Layer 2 of a small transformer language model trained on English Wikipedia (16 layers, counted from 0, width 128).
A neuron adds its activation times its output weights to the MLP's output. To switch it off is to set its activation to zero at one token and run the rest of the model.

Output weights of the MLP neurons that the questions are about. A number n stands for n times 0.0024.
n83: -12 7 5 -32 -21 9 -65 48 -6 -26 9 -37 -21 -25 30 -35 -7 3 41 18 8 -37 -12 -30 30 -34 58 -8 -37 15 30 -11 2 -5 42 20 19 62 42 5 -33 -29 19 -36 4 12 -16 8 -27 43 -8 75 -53 13 -40 33 -24 27 31 -49 0 86 43 4 3 7 45 -4 -12 -63 -15 16 -34 -35 -9 -18 -6 8 8 -38 29 -11 37 -22 -59 -20 -40 -24 12 -14 -24 -2 -31 -16 -58 0 8 55 34 17 5 26 56 30 80 -34 33 -60 -31 -16 95 -14 -5 25 27 -18 2 -2 -42 28 -17 21 6 48 -26 12 10 4
n122: 7 29 0 -3 0 27 -18 -2 8 0 -15 10 1 28 3 7 22 -18 3 -42 -29 3 13 12 -25 26 6 19 11 -9 -13 18 -4 6 -19 -30 27 -24 4 11 9 -13 -32 -20 -2 -19 14 -4 7 12 -27 4 -8 -2 2 -4 17 -14 7 6 2 -5 -14 11 20 18 24 -6 12 -9 -8 -15 -28 19 15 1 -2 2 12 -12 -15 11 -32 17 -1 1 22 46 4 -10 -13 19 -25 8 -5 6 -12 7 15 5 -28 17 7 -20 -12 32 -27 2 5 26 8 -32 17 -18 -3 -29 2 -2 1 -39 -26 -1 11 27 -25 25 14 5
n125: -8 3 34 46 -16 -16 19 -36 -33 35 15 -11 5 44 2 -28 15 11 14 -10 -10 -44 -17 6 -2 -22 11 -32 -12 -16 0 -12 -23 -43 -7 -21 38 18 4 37 -10 -3 -1 70 13 -7 6 13 2 30 -17 -29 7 -9 -17 11 -5 9 -1 28 37 17 -17 -22 -9 9 -32 30 39 -48 38 -53 -11 -4 43 36 -14 38 -6 -29 -5 31 43 34 6 20 -40 -4 18 36 -24 -8 55 -4 -2 -4 -20 18 -11 20 -3 -44 15 4 -28 13 12 11 -18 -30 -4 -14 20 -21 70 -27 -13 -26 -43 -13 -6 -26 -12 -34 -31 -2 33 17
n135: -22 -5 23 -39 10 -10 -9 -1 19 -3 0 -42 32 10 -35 -4 25 1 4 58 -31 -7 -7 -50 28 16 55 -2 -30 -27 31 8 -4 -14 -2 -1 -20 4 4 -17 -20 -10 -24 4 -6 34 13 -10 -24 -20 14 33 9 37 24 -15 -4 17 -17 -17 -22 -37 42 17 -17 -1 -29 3 -18 27 -1 18 -22 43 1 -8 3 1 -29 -30 13 -15 21 -33 -13 9 1 -4 44 19 1 27 10 -2 38 53 -11 8 -13 -5 39 -5 7 58 -2 5 16 -68 -3 -18 36 -27 -14 11 34 36 -23 -53 -34 -13 1 -20 -23 -1 22 -1 19 17
n237: -23 2 38 -27 7 -5 25 -19 37 10 -19 16 -12 1 -18 -13 -46 -7 -8 -27 7 35 -53 -30 -28 13 31 -17 21 -8 19 -6 -19 41 17 11 -5 -23 -8 -15 -6 12 6 -10 -20 -26 -7 5 28 7 -15 11 -3 6 4 -28 20 35 2 -24 9 -2 3 -18 -8 13 -27 19 15 25 -24 15 -27 -27 23 12 18 8 -19 -17 6 -22 -22 45 -6 23 -19 -7 21 22 10 21 29 10 16 -1 -7 54 -33 45 -29 -22 -20 -19 -53 33 22 -29 0 -25 -12 17 1 7 30 18 42 -26 1 20 -5 36 -7 14 -38 33 -20 16
n312: 31 3 -20 -34 9 48 16 -48 11 9 -53 -18 -9 -26 -54 -43 1 -6 20 0 -4 6 34 -7 -7 12 12 16 -7 4 11 -6 21 -1 -9 -11 7 -4 -51 -7 14 -15 -6 1 35 30 -6 22 -9 3 10 -19 -11 21 -23 -7 6 9 8 31 1 12 5 12 21 -4 -22 24 12 23 0 16 -9 -1 5 -7 -21 18 -2 32 21 -19 15 20 -23 8 -24 -1 -21 8 -5 7 17 -30 5 37 -7 25 26 -56 24 10 -10 -15 -3 -4 1 -58 12 -22 5 -8 16 -18 12 -1 -23 2 -7 14 2 7 -30 5 -2 5 1 1
n324: -13 5 41 0 -3 -19 19 -15 -13 8 29 -11 5 -35 28 23 -24 14 -18 15 0 -19 -5 3 -30 -28 6 -15 -7 -15 5 38 6 -6 -1 19 -12 47 27 -15 -32 -6 3 -17 17 -7 8 -5 -6 -12 -12 31 -1 -8 -36 -9 17 -22 12 -12 10 33 10 -38 18 12 15 -46 -33 41 14 12 2 -1 -5 12 24 -6 -22 -18 18 10 27 8 25 -9 1 6 -8 16 20 11 17 15 -15 -11 -40 -19 3 18 9 1 -5 6 3 7 20 -2 -24 6 2 -1 14 3 -46 16 -1 19 -20 -24 7 -26 -13 -1 10 -45 27 -30
n378: 1 -28 -1 16 46 -14 -5 -55 -14 1 -16 -9 -32 14 44 -23 -15 -32 28 3 14 2 21 -11 -5 -6 4 2 -9 -28 4 10 10 16 -3 -19 -41 -8 9 -9 -15 -40 -14 -32 13 -37 -5 -3 -16 21 -1 11 11 -10 3 -9 33 -5 9 9 -1 2 16 -28 -16 -1 -30 -22 11 44 12 -3 -24 10 7 -2 44 14 20 14 20 -41 -27 11 -33 14 25 16 0 -5 40 22 -1 19 24 -6 21 -24 -2 51 13 -12 -4 -12 -2 -16 15 10 -39 19 1 42 -24 -20 -16 5 -12 34 10 3 -14 -3 17 17 22 -4 12 12
n398: -24 28 -18 -11 5 24 35 -42 -5 -1 44 -1 17 6 -5 -22 -1 -20 8 -2 33 52 6 13 -25 18 2 8 -7 -18 -20 -8 22 -5 0 12 17 36 -34 8 -33 -13 21 17 -8 44 -18 27 -1 24 -12 4 16 -28 -34 -30 -6 -3 15 20 19 1 -35 -12 23 -5 14 5 -22 37 8 -50 -36 -10 0 -2 -23 -23 -9 12 -2 48 -11 50 24 -1 -9 4 -2 -52 -52 -13 37 -11 -47 -38 6 19 21 15 42 -14 -16 25 9 -7 30 -1 -6 17 39 -18 9 -27 13 -44 -17 -2 31 -3 -16 -25 4 5 32 -42 -6 -10
n425: -1 33 -8 3 40 -19 -35 -37 -3 -23 -12 7 21 -18 -18 -2 -19 -8 43 21 -4 -3 -17 23 31 -20 -25 -19 38 -7 8 -20 -7 -26 11 54 40 -1 -9 5 -22 16 -14 9 9 -46 10 -3 -3 7 -6 28 -13 -5 -26 10 7 16 -10 15 -10 32 28 10 -31 40 -42 -14 29 24 0 -5 1 10 21 -17 25 -28 -6 -17 21 7 2 -9 17 -27 -4 8 15 -9 -18 -12 -32 35 -28 39 11 59 -27 58 4 -48 -28 -5 -6 21 -21 -4 10 -17 9 -29 42 17 20 9 7 -22 10 19 7 -13 12 -3 24 -23 -18 -29
n438: -32 11 -22 20 10 23 -26 1 9 -7 -9 -1 -15 -1 14 -38 -10 -30 -34 -28 -46 29 19 7 54 19 12 18 5 -28 22 -13 13 -25 -8 31 -9 -4 3 20 -15 -27 9 -25 -2 27 -25 8 11 -3 -9 -16 7 28 -22 -37 23 -27 43 51 13 -33 38 13 8 -14 20 -7 -31 -2 14 2 -11 16 -5 -20 -18 -24 -4 8 -27 15 8 11 5 -9 6 -10 7 -37 23 7 -20 2 3 -9 -23 4 16 21 37 30 -1 23 30 -20 1 14 -15 -5 -13 30 -18 1 -18 -33 -32 21 -2 13 -18 -7 -9 52 -19 -1 20 8
n454: -1 -6 -1 20 5 -5 24 -28 -3 14 22 -11 23 -27 3 -6 7 -6 9 -19 3 1 -16 -12 -27 -3 -3 -1 55 -65 -31 24 -12 9 -30 24 29 -30 16 39 -14 -23 9 7 -13 12 41 56 -2 16 -13 1 -4 -35 -16 3 9 -1 20 8 11 -14 9 -14 -8 -2 -34 8 18 15 -46 -14 26 -12 -28 -26 1 -19 15 6 -16 20 26 39 17 -9 -16 10 -8 15 -40 14 2 -10 16 -24 -6 -15 -6 20 51 41 -11 -6 -52 2 0 23 -4 19 -1 1 -14 10 -5 -27 10 -20 -29 -12 -6 38 -3 1 22 13 22 2
n498: -1 15 -3 -36 -32 -17 -11 22 -24 0 -20 12 21 8 -44 -25 -5 5 -38 16 -6 -33 4 0 9 -22 7 7 -6 27 -18 12 20 10 33 40 -21 3 -8 12 1 -3 3 5 -2 -19 18 -29 45 -25 23 -18 -1 -1 56 15 8 -8 19 31 -4 -17 -19 -15 7 -18 0 37 -43 -31 29 17 4 27 -22 -8 14 4 -26 -5 13 33 -26 -13 -21 33 -9 -9 19 -1 0 1 -23 5 94 42 11 -2 15 -9 6 6 -9 -25 13 14 -12 17 -21 -43 3 -8 21 -7 -1 9 -4 18 -4 -27 36 -56 12 14 19 11 -62 -3
n556: 16 11 6 1 13 20 -4 10 8 3 -5 6 0 21 -25 -19 35 -9 7 3 -32 19 -1 14 -22 -17 -14 31 -5 13 -4 1 -7 3 -13 -2 4 -24 -13 7 -2 -13 -32 16 2 -33 13 -34 -13 -6 -54 1 -11 -18 23 -4 38 3 14 -20 -15 7 -3 0 5 22 22 -11 52 11 -2 -2 -26 27 5 46 -21 -35 17 -15 -17 2 1 -8 5 -11 30 64 -13 -3 -17 33 -3 -13 -13 25 14 19 11 6 -6 -1 6 -12 -24 17 -12 -2 -2 7 8 -58 22 -10 -8 -19 5 10 28 -24 -16 -2 21 6 -24 -4 -8 -4
n561: 11 17 3 -2 11 18 -16 -13 21 -4 14 2 -8 27 -38 -13 33 -26 5 5 -12 2 -13 14 -16 -10 -1 31 -14 -9 -8 9 -4 12 -6 -31 15 -22 -9 11 12 -14 -24 8 0 -31 17 -29 -13 10 -38 -5 6 -5 20 -4 19 10 24 -12 3 9 0 -8 14 24 15 -3 43 -4 -9 -9 -33 23 3 26 -23 -14 15 -25 -16 2 -16 -12 7 -5 32 56 14 -1 -8 18 -22 10 5 24 11 10 24 0 -6 -3 14 2 -11 15 -11 9 -10 -15 8 -33 5 -12 -1 3 1 -1 17 -31 -11 5 4 12 -28 -6 -17 -6
n631: 24 -26 -3 -25 -19 -11 29 -19 -12 -16 2 9 54 5 -16 -3 3 -4 -12 -20 -1 13 5 15 31 3 8 25 -12 -50 -19 3 -19 -33 33 9 3 -48 -17 25 -31 -18 19 0 2 26 28 30 6 -10 18 17 23 21 -18 -61 -16 9 4 -28 26 -16 6 -12 -45 -26 -28 1 3 2 11 -47 -10 -16 23 2 15 1 -23 34 5 -6 -24 20 47 -13 17 12 -13 -46 -7 36 5 -17 -3 -13 -10 -9 -8 19 -8 1 -34 11 8 17 -14 -3 -7 26 26 -6 8 -14 8 45 33 -4 -14 4 -18 21 -30 11 -18 6 34 20

Each question names a token from some text and the token that comes next. It shows the activations a of the neurons there, in the order above. A number n stands for n times 0.041.

Then comes g, the gradient of the next token's log-probability with respect to the MLP's output, scaled to length 1. A neuron's effect is roughly proportional to its activation times (output weights . g). A number n stands for n times 0.0036.

"-ch", then "ass"
a: -4 31 0 -3 -4 -3 -3 -4 -2 -3 -2 -2 0 85 58 -4
g: 15 27 -13 -25 51 -3 -12 6 -4 -9 7 38 27 10 -22 25 3 20 7 -8 8 -27 -4 15 13 2 -21 -31 36 -11 -46 8 39 -18 5 14 -46 -28 -2 -29 -14 -11 27 -11 -3 -40 -6 -12 7 -12 -54 -7 1 -10 0 -19 32 15 14 41 2 -1 -14 -14 3 -3 -31 -24 -30 -26 10 43 -9 -23 -1 0 -34 -4 29 21 60 15 -3 -28 4 1 -21 33 17 -23 -20 -4 -23 -5 23 -34 13 0 7 41 0 -7 -5 39 20 46 4 8 -14 -18 -51 -31 -52 -41 10 63 -15 46 34 29 61 -12 14 24 -23 -19 -18 6
Which neuron, switched off, raises the next token's probability most? n122

"ox", then " st"
a: 0 27 -1 0 -4 -1 0 2 -4 -3 -1 -3 -2 87 44 -3
g: 20 37 -32 -1 21 1 -6 26 23 -13 12 21 -51 3 20 -9 20 40 13 -17 25 -9 -2 19 9 -35 37 0 -7 69 3 6 17 -20 -23 -9 8 -9 -22 -29 -19 -27 7 -16 6 15 -18 -9 20 5 -91 12 4 5 -7 -29 21 -4 -7 -32 -24 17 -13 -18 24 -15 10 -6 41 -12 45 28 15 -25 -18 4 4 -27 -21 10 -15 6 -1 -13 2 22 -23 13 -7 -17 29 40 -30 -13 2 -23 5 40 -54 -22 25 -24 26 -43 8 -28 -21 -49 36 26 49 -31 -5 38 -21 46 16 21 11 -8 37 6 2 -14 -7 -20 10 -37
Switching off which neuron hurts the next token most? n556

"b", then "ase"
a: -2 23 -2 -4 0 -1 0 -1 -3 0 -4 -3 0 85 53 -2
g: -34 25 -57 -26 19 -8 6 0 52 -45 -18 13 7 -24 -27 32 15 44 22 -1 14 17 -16 7 43 -13 23 -34 -11 -22 25 -8 11 -15 2 -33 16 33 38 -35 7 -31 27 20 -15 2 -3 -29 2 21 -2 3 -15 3 -8 -15 2 -5 -9 19 28 16 45 -30 9 -35 10 -36 -18 16 -22 6 6 -39 -19 -51 6 60 41 7 26 -25 22 16 -44 -19 -10 -1 -4 -18 -10 -10 -29 -7 35 7 -2 -15 -60 11 13 -26 -26 4 -8 42 31 -25 7 -36 37 39 9 20 18 -17 -7 31 12 -1 40 12 -35 20 -32 11 -3 -7
Which neuron, switched off, raises the next token's probability most? n556

"ia", then ", and"
a: -1 17 13 0 0 -2 -1 0 -1 0 -4 -4 -4 84 48 -3
g: 8 6 -33 -9 24 8 9 30 46 8 18 -3 -3 24 65 -38 -17 -19 15 -60 37 -31 -7 3 1 -39 -10 26 -7 -6 2 2 -3 -25 9 6 -17 22 4 -30 12 -3 -43 15 29 2 -20 31 13 32 4 6 7 -8 -29 7 -9 14 6 -9 -26 12 -25 -45 -52 12 -16 21 12 24 4 37 -26 -13 18 -33 34 -12 53 -36 4 -7 16 41 -70 11 -13 -14 2 -7 1 -14 50 -25 48 -23 -9 24 -14 -31 -19 6 17 22 18 -22 -8 -34 -30 30 7 22 -15 6 26 -16 -22 -33 -7 11 36 30 -9 -2 -38 46 13 -15
Switching off which neuron hurts the next token most? n125

" em", then "ul"
a: 5 5 -2 0 0 0 -2 0 23 0 0 0 0 78 33 0
g: 37 -32 -6 -19 -21 28 -27 8 44 15 -35 -48 19 -7 32 -44 27 -4 27 -1 -32 -57 4 52 24 14 -69 13 0 -9 11 17 28 28 -35 -55 5 39 20 12 11 -16 15 -48 4 16 -11 4 -6 51 -5 -1 -21 -2 6 12 -5 7 -23 -26 -35 -35 2 -9 13 4 -3 49 28 -15 -15 -19 -15 7 -27 6 -18 -7 8 13 18 31 8 -41 -5 10 -35 19 -40 -2 16 3 -52 55 9 -1 29 -24 18 -11 -1 9 25 2 5 -30 43 10 10 -12 17 -15 -13 -5 16 1 33 11 -19 9 31 -12 0 -29 -28 15 -2 26
Which neuron, switched off, raises the next token's probability most? n398

"2", then " |"
a: -1 15 0 -4 -4 -2 -1 17 -4 -1 -3 0 0 91 49 -4
g: -1 -32 5 -6 -22 2 -19 10 73 -22 -15 -10 -54 54 28 26 -48 0 -14 19 22 -9 1 -1 -20 -10 16 4 -9 -12 -3 -2 13 -30 4 -21 -36 5 -15 1 67 14 30 -10 -8 2 19 45 -8 -24 -4 -11 12 24 25 -27 -28 -34 -40 -8 25 24 -13 30 1 -29 -41 -2 2 32 -12 -15 -49 3 -4 -33 39 44 12 27 20 6 -24 3 -41 11 6 -20 -17 -7 0 -2 11 1 10 12 -6 33 -30 -6 14 39 -10 -24 -14 -29 0 -3 15 9 -12 67 -11 -32 25 27 -12 9 0 -8 28 -33 -12 2 42 -52 30 33
Switching off which neuron hurts the next token most? n378

" had", then " "
a: 2 20 0 -1 -2 -3 -4 -4 -4 22 0 -4 5 92 47 -4
g: 20 25 1 31 16 -21 27 -8 -15 2 -5 15 -11 2 -5 25 -15 2 18 6 -15 3 -27 3 18 31 30 -43 2 8 22 20 -54 -8 27 -15 -3 23 -1 -14 -18 -17 -17 -2 0 0 -6 -6 0 -16 32 22 -21 9 34 -8 40 17 -29 7 -10 -2 0 22 -20 36 54 -39 18 -10 77 -2 10 -5 8 -24 -18 -22 -35 24 -54 -26 -21 -28 36 -9 -12 -29 28 19 -2 -13 -43 -7 -51 51 -37 -9 20 -9 -12 -10 -26 68 -16 -14 -7 -38 7 9 20 32 -3 -27 4 2 -20 3 26 27 13 36 -7 -38 41 -53 9 -29
Switching off which neuron hurts the next token most? n425

"s were", then " not"
a: -3 16 0 -3 -4 -3 -2 -4 -2 27 -1 -4 7 81 39 14
g: -31 9 35 41 2 47 40 16 43 -19 -13 40 -7 13 -2 -28 26 -20 -32 9 -16 -14 -47 14 -19 15 -1 46 -8 -1 -2 -7 -46 -37 -15 17 -16 -21 10 22 -50 8 -8 -9 3 12 42 -7 19 -9 -45 -1 42 -3 2 14 -6 24 -26 11 -19 -33 7 -5 9 9 11 -1 -2 -11 59 36 34 -40 18 17 19 -4 -6 -38 -29 -5 -27 -19 -45 -11 24 33 3 -5 -10 16 -41 -32 36 -15 0 -18 9 -5 -12 -24 8 46 -25 16 3 12 3 31 -22 -42 -64 30 -17 -18 13 -18 17 49 31 -5 -7 -15 24 8 6 -6
Which neuron, switched off, raises the next token's probability most? n425

"\n", then "| B"
a: 15 10 0 -1 -1 -2 -3 -1 -4 -2 -3 -4 -2 83 35 -4
g: 40 -4 8 15 -55 14 -15 0 20 -35 11 -5 -6 -5 14 -5 -28 36 9 6 44 -6 -25 -31 -3 -13 12 14 -2 -4 25 -20 -43 20 -36 -34 7 7 0 3 -3 -3 -7 13 -49 25 18 13 -17 18 -55 -4 29 -1 -27 -4 1 -1 73 -13 -9 45 -12 -10 9 1 -7 50 5 -8 33 -13 -41 42 1 -18 43 3 22 -1 -3 -8 39 -57 -42 -10 0 -13 22 10 -27 23 34 33 -20 -3 -6 -21 -28 -21 -12 13 16 0 0 -37 7 9 -45 -22 -6 15 51 -22 14 2 -6 58 -4 -11 -13 64 11 -34 -17 7 1 -6
Switching off which neuron hurts the next token most? n83

" its", then " increased"
a: -2 9 0 0 -3 16 -4 -3 -4 -4 -1 -3 -2 73 34 -2
g: -7 6 -19 -36 25 -45 14 -2 -6 17 -36 12 0 -8 11 -22 -8 -57 17 -11 -49 29 17 -9 -4 -8 -15 21 -5 -38 -23 -51 25 16 32 2 4 -10 22 15 15 38 5 -18 -4 -6 6 -14 -13 7 44 59 -2 1 -37 12 24 11 49 -1 17 43 -2 7 13 -13 -42 9 -22 48 3 -5 -20 -12 -6 -12 -53 27 9 18 -24 21 27 -2 2 -17 33 -34 16 4 25 -43 24 37 -8 27 22 -32 -41 -14 -5 -3 -12 -1 -7 2 25 -19 26 -34 -19 5 -25 -2 5 -24 -27 -1 -39 14 16 0 6 55 22 6 -47 62
Switching off which neuron hurts the next token most? n312

" to", then " engine"
a: 27 16 -1 -1 0 6 -4 -1 -2 0 0 -4 15 92 54 -4
g: 33 -21 -19 -32 -9 -14 -15 -6 -6 -4 -8 15 58 11 22 -21 34 0 9 26 7 -10 -11 9 1 11 -4 -12 34 -28 -49 -14 26 17 11 -3 23 -25 -13 5 -29 5 18 3 -23 -2 7 19 37 16 -6 -8 -43 -28 11 16 -5 -15 12 -40 -7 20 -27 -6 -49 25 -54 -16 -47 14 46 15 7 -14 -7 15 -45 -16 13 -25 -8 -30 38 33 16 24 6 -29 6 0 -7 -56 -41 33 41 -20 -3 9 -47 19 13 -28 20 -3 -5 -4 48 4 12 25 -19 -6 -31 10 13 -4 -44 52 12 23 20 -17 41 68 -4 0 -16 21
Switching off which neuron hurts the next token most? n498

" for", then " Ter"
a: 23 11 0 -1 -1 0 -4 -1 -3 -1 -1 -2 -2 84 50 -3
g: 0 7 11 3 -30 -23 -18 -14 5 12 6 -26 12 32 -2 -17 -33 38 -36 -5 25 6 -1 3 -13 -63 13 -4 -38 5 -30 52 8 -19 -38 -22 23 -14 62 -5 1 9 -29 25 51 -35 -37 -31 6 3 37 -12 18 21 -50 -21 -31 -12 -12 7 40 19 -13 17 -18 -11 15 -11 10 7 -16 -21 13 -24 -27 -15 -15 15 51 -3 20 30 39 9 -3 24 -5 -49 -33 -10 13 -16 1 -8 -28 2 13 28 9 13 -5 65 17 22 27 9 18 32 -5 8 15 32 9 36 -48 35 -13 -31 -4 -9 -29 25 16 11 -33 4 -34 -15
Switching off which neuron hurts the next token most? n83

" | ", then "10"
a: 14 26 -1 -3 -3 -4 -2 -4 0 -3 -4 20 -2 85 56 6
g: -28 -29 36 -32 24 -7 7 17 29 -2 -6 -57 -3 -20 15 -18 -55 -24 -24 -2 -43 36 -17 14 -12 -27 45 1 17 -46 76 34 -61 35 7 20 -30 -31 -11 11 15 11 -5 29 -2 28 20 -16 -19 14 17 28 28 -23 6 -15 -11 -43 0 -54 28 7 12 -11 -22 -19 -3 53 -5 1 9 5 3 1 17 -36 11 -2 9 -8 -14 25 -16 12 8 30 -5 9 -27 18 -31 5 7 0 37 11 28 -23 -47 48 -17 8 1 -6 -6 -15 5 19 -36 4 -18 14 -17 0 35 -24 15 6 39 -15 11 -13 -26 20 15 37 -19 13
Switching off which neuron hurts the next token most? n454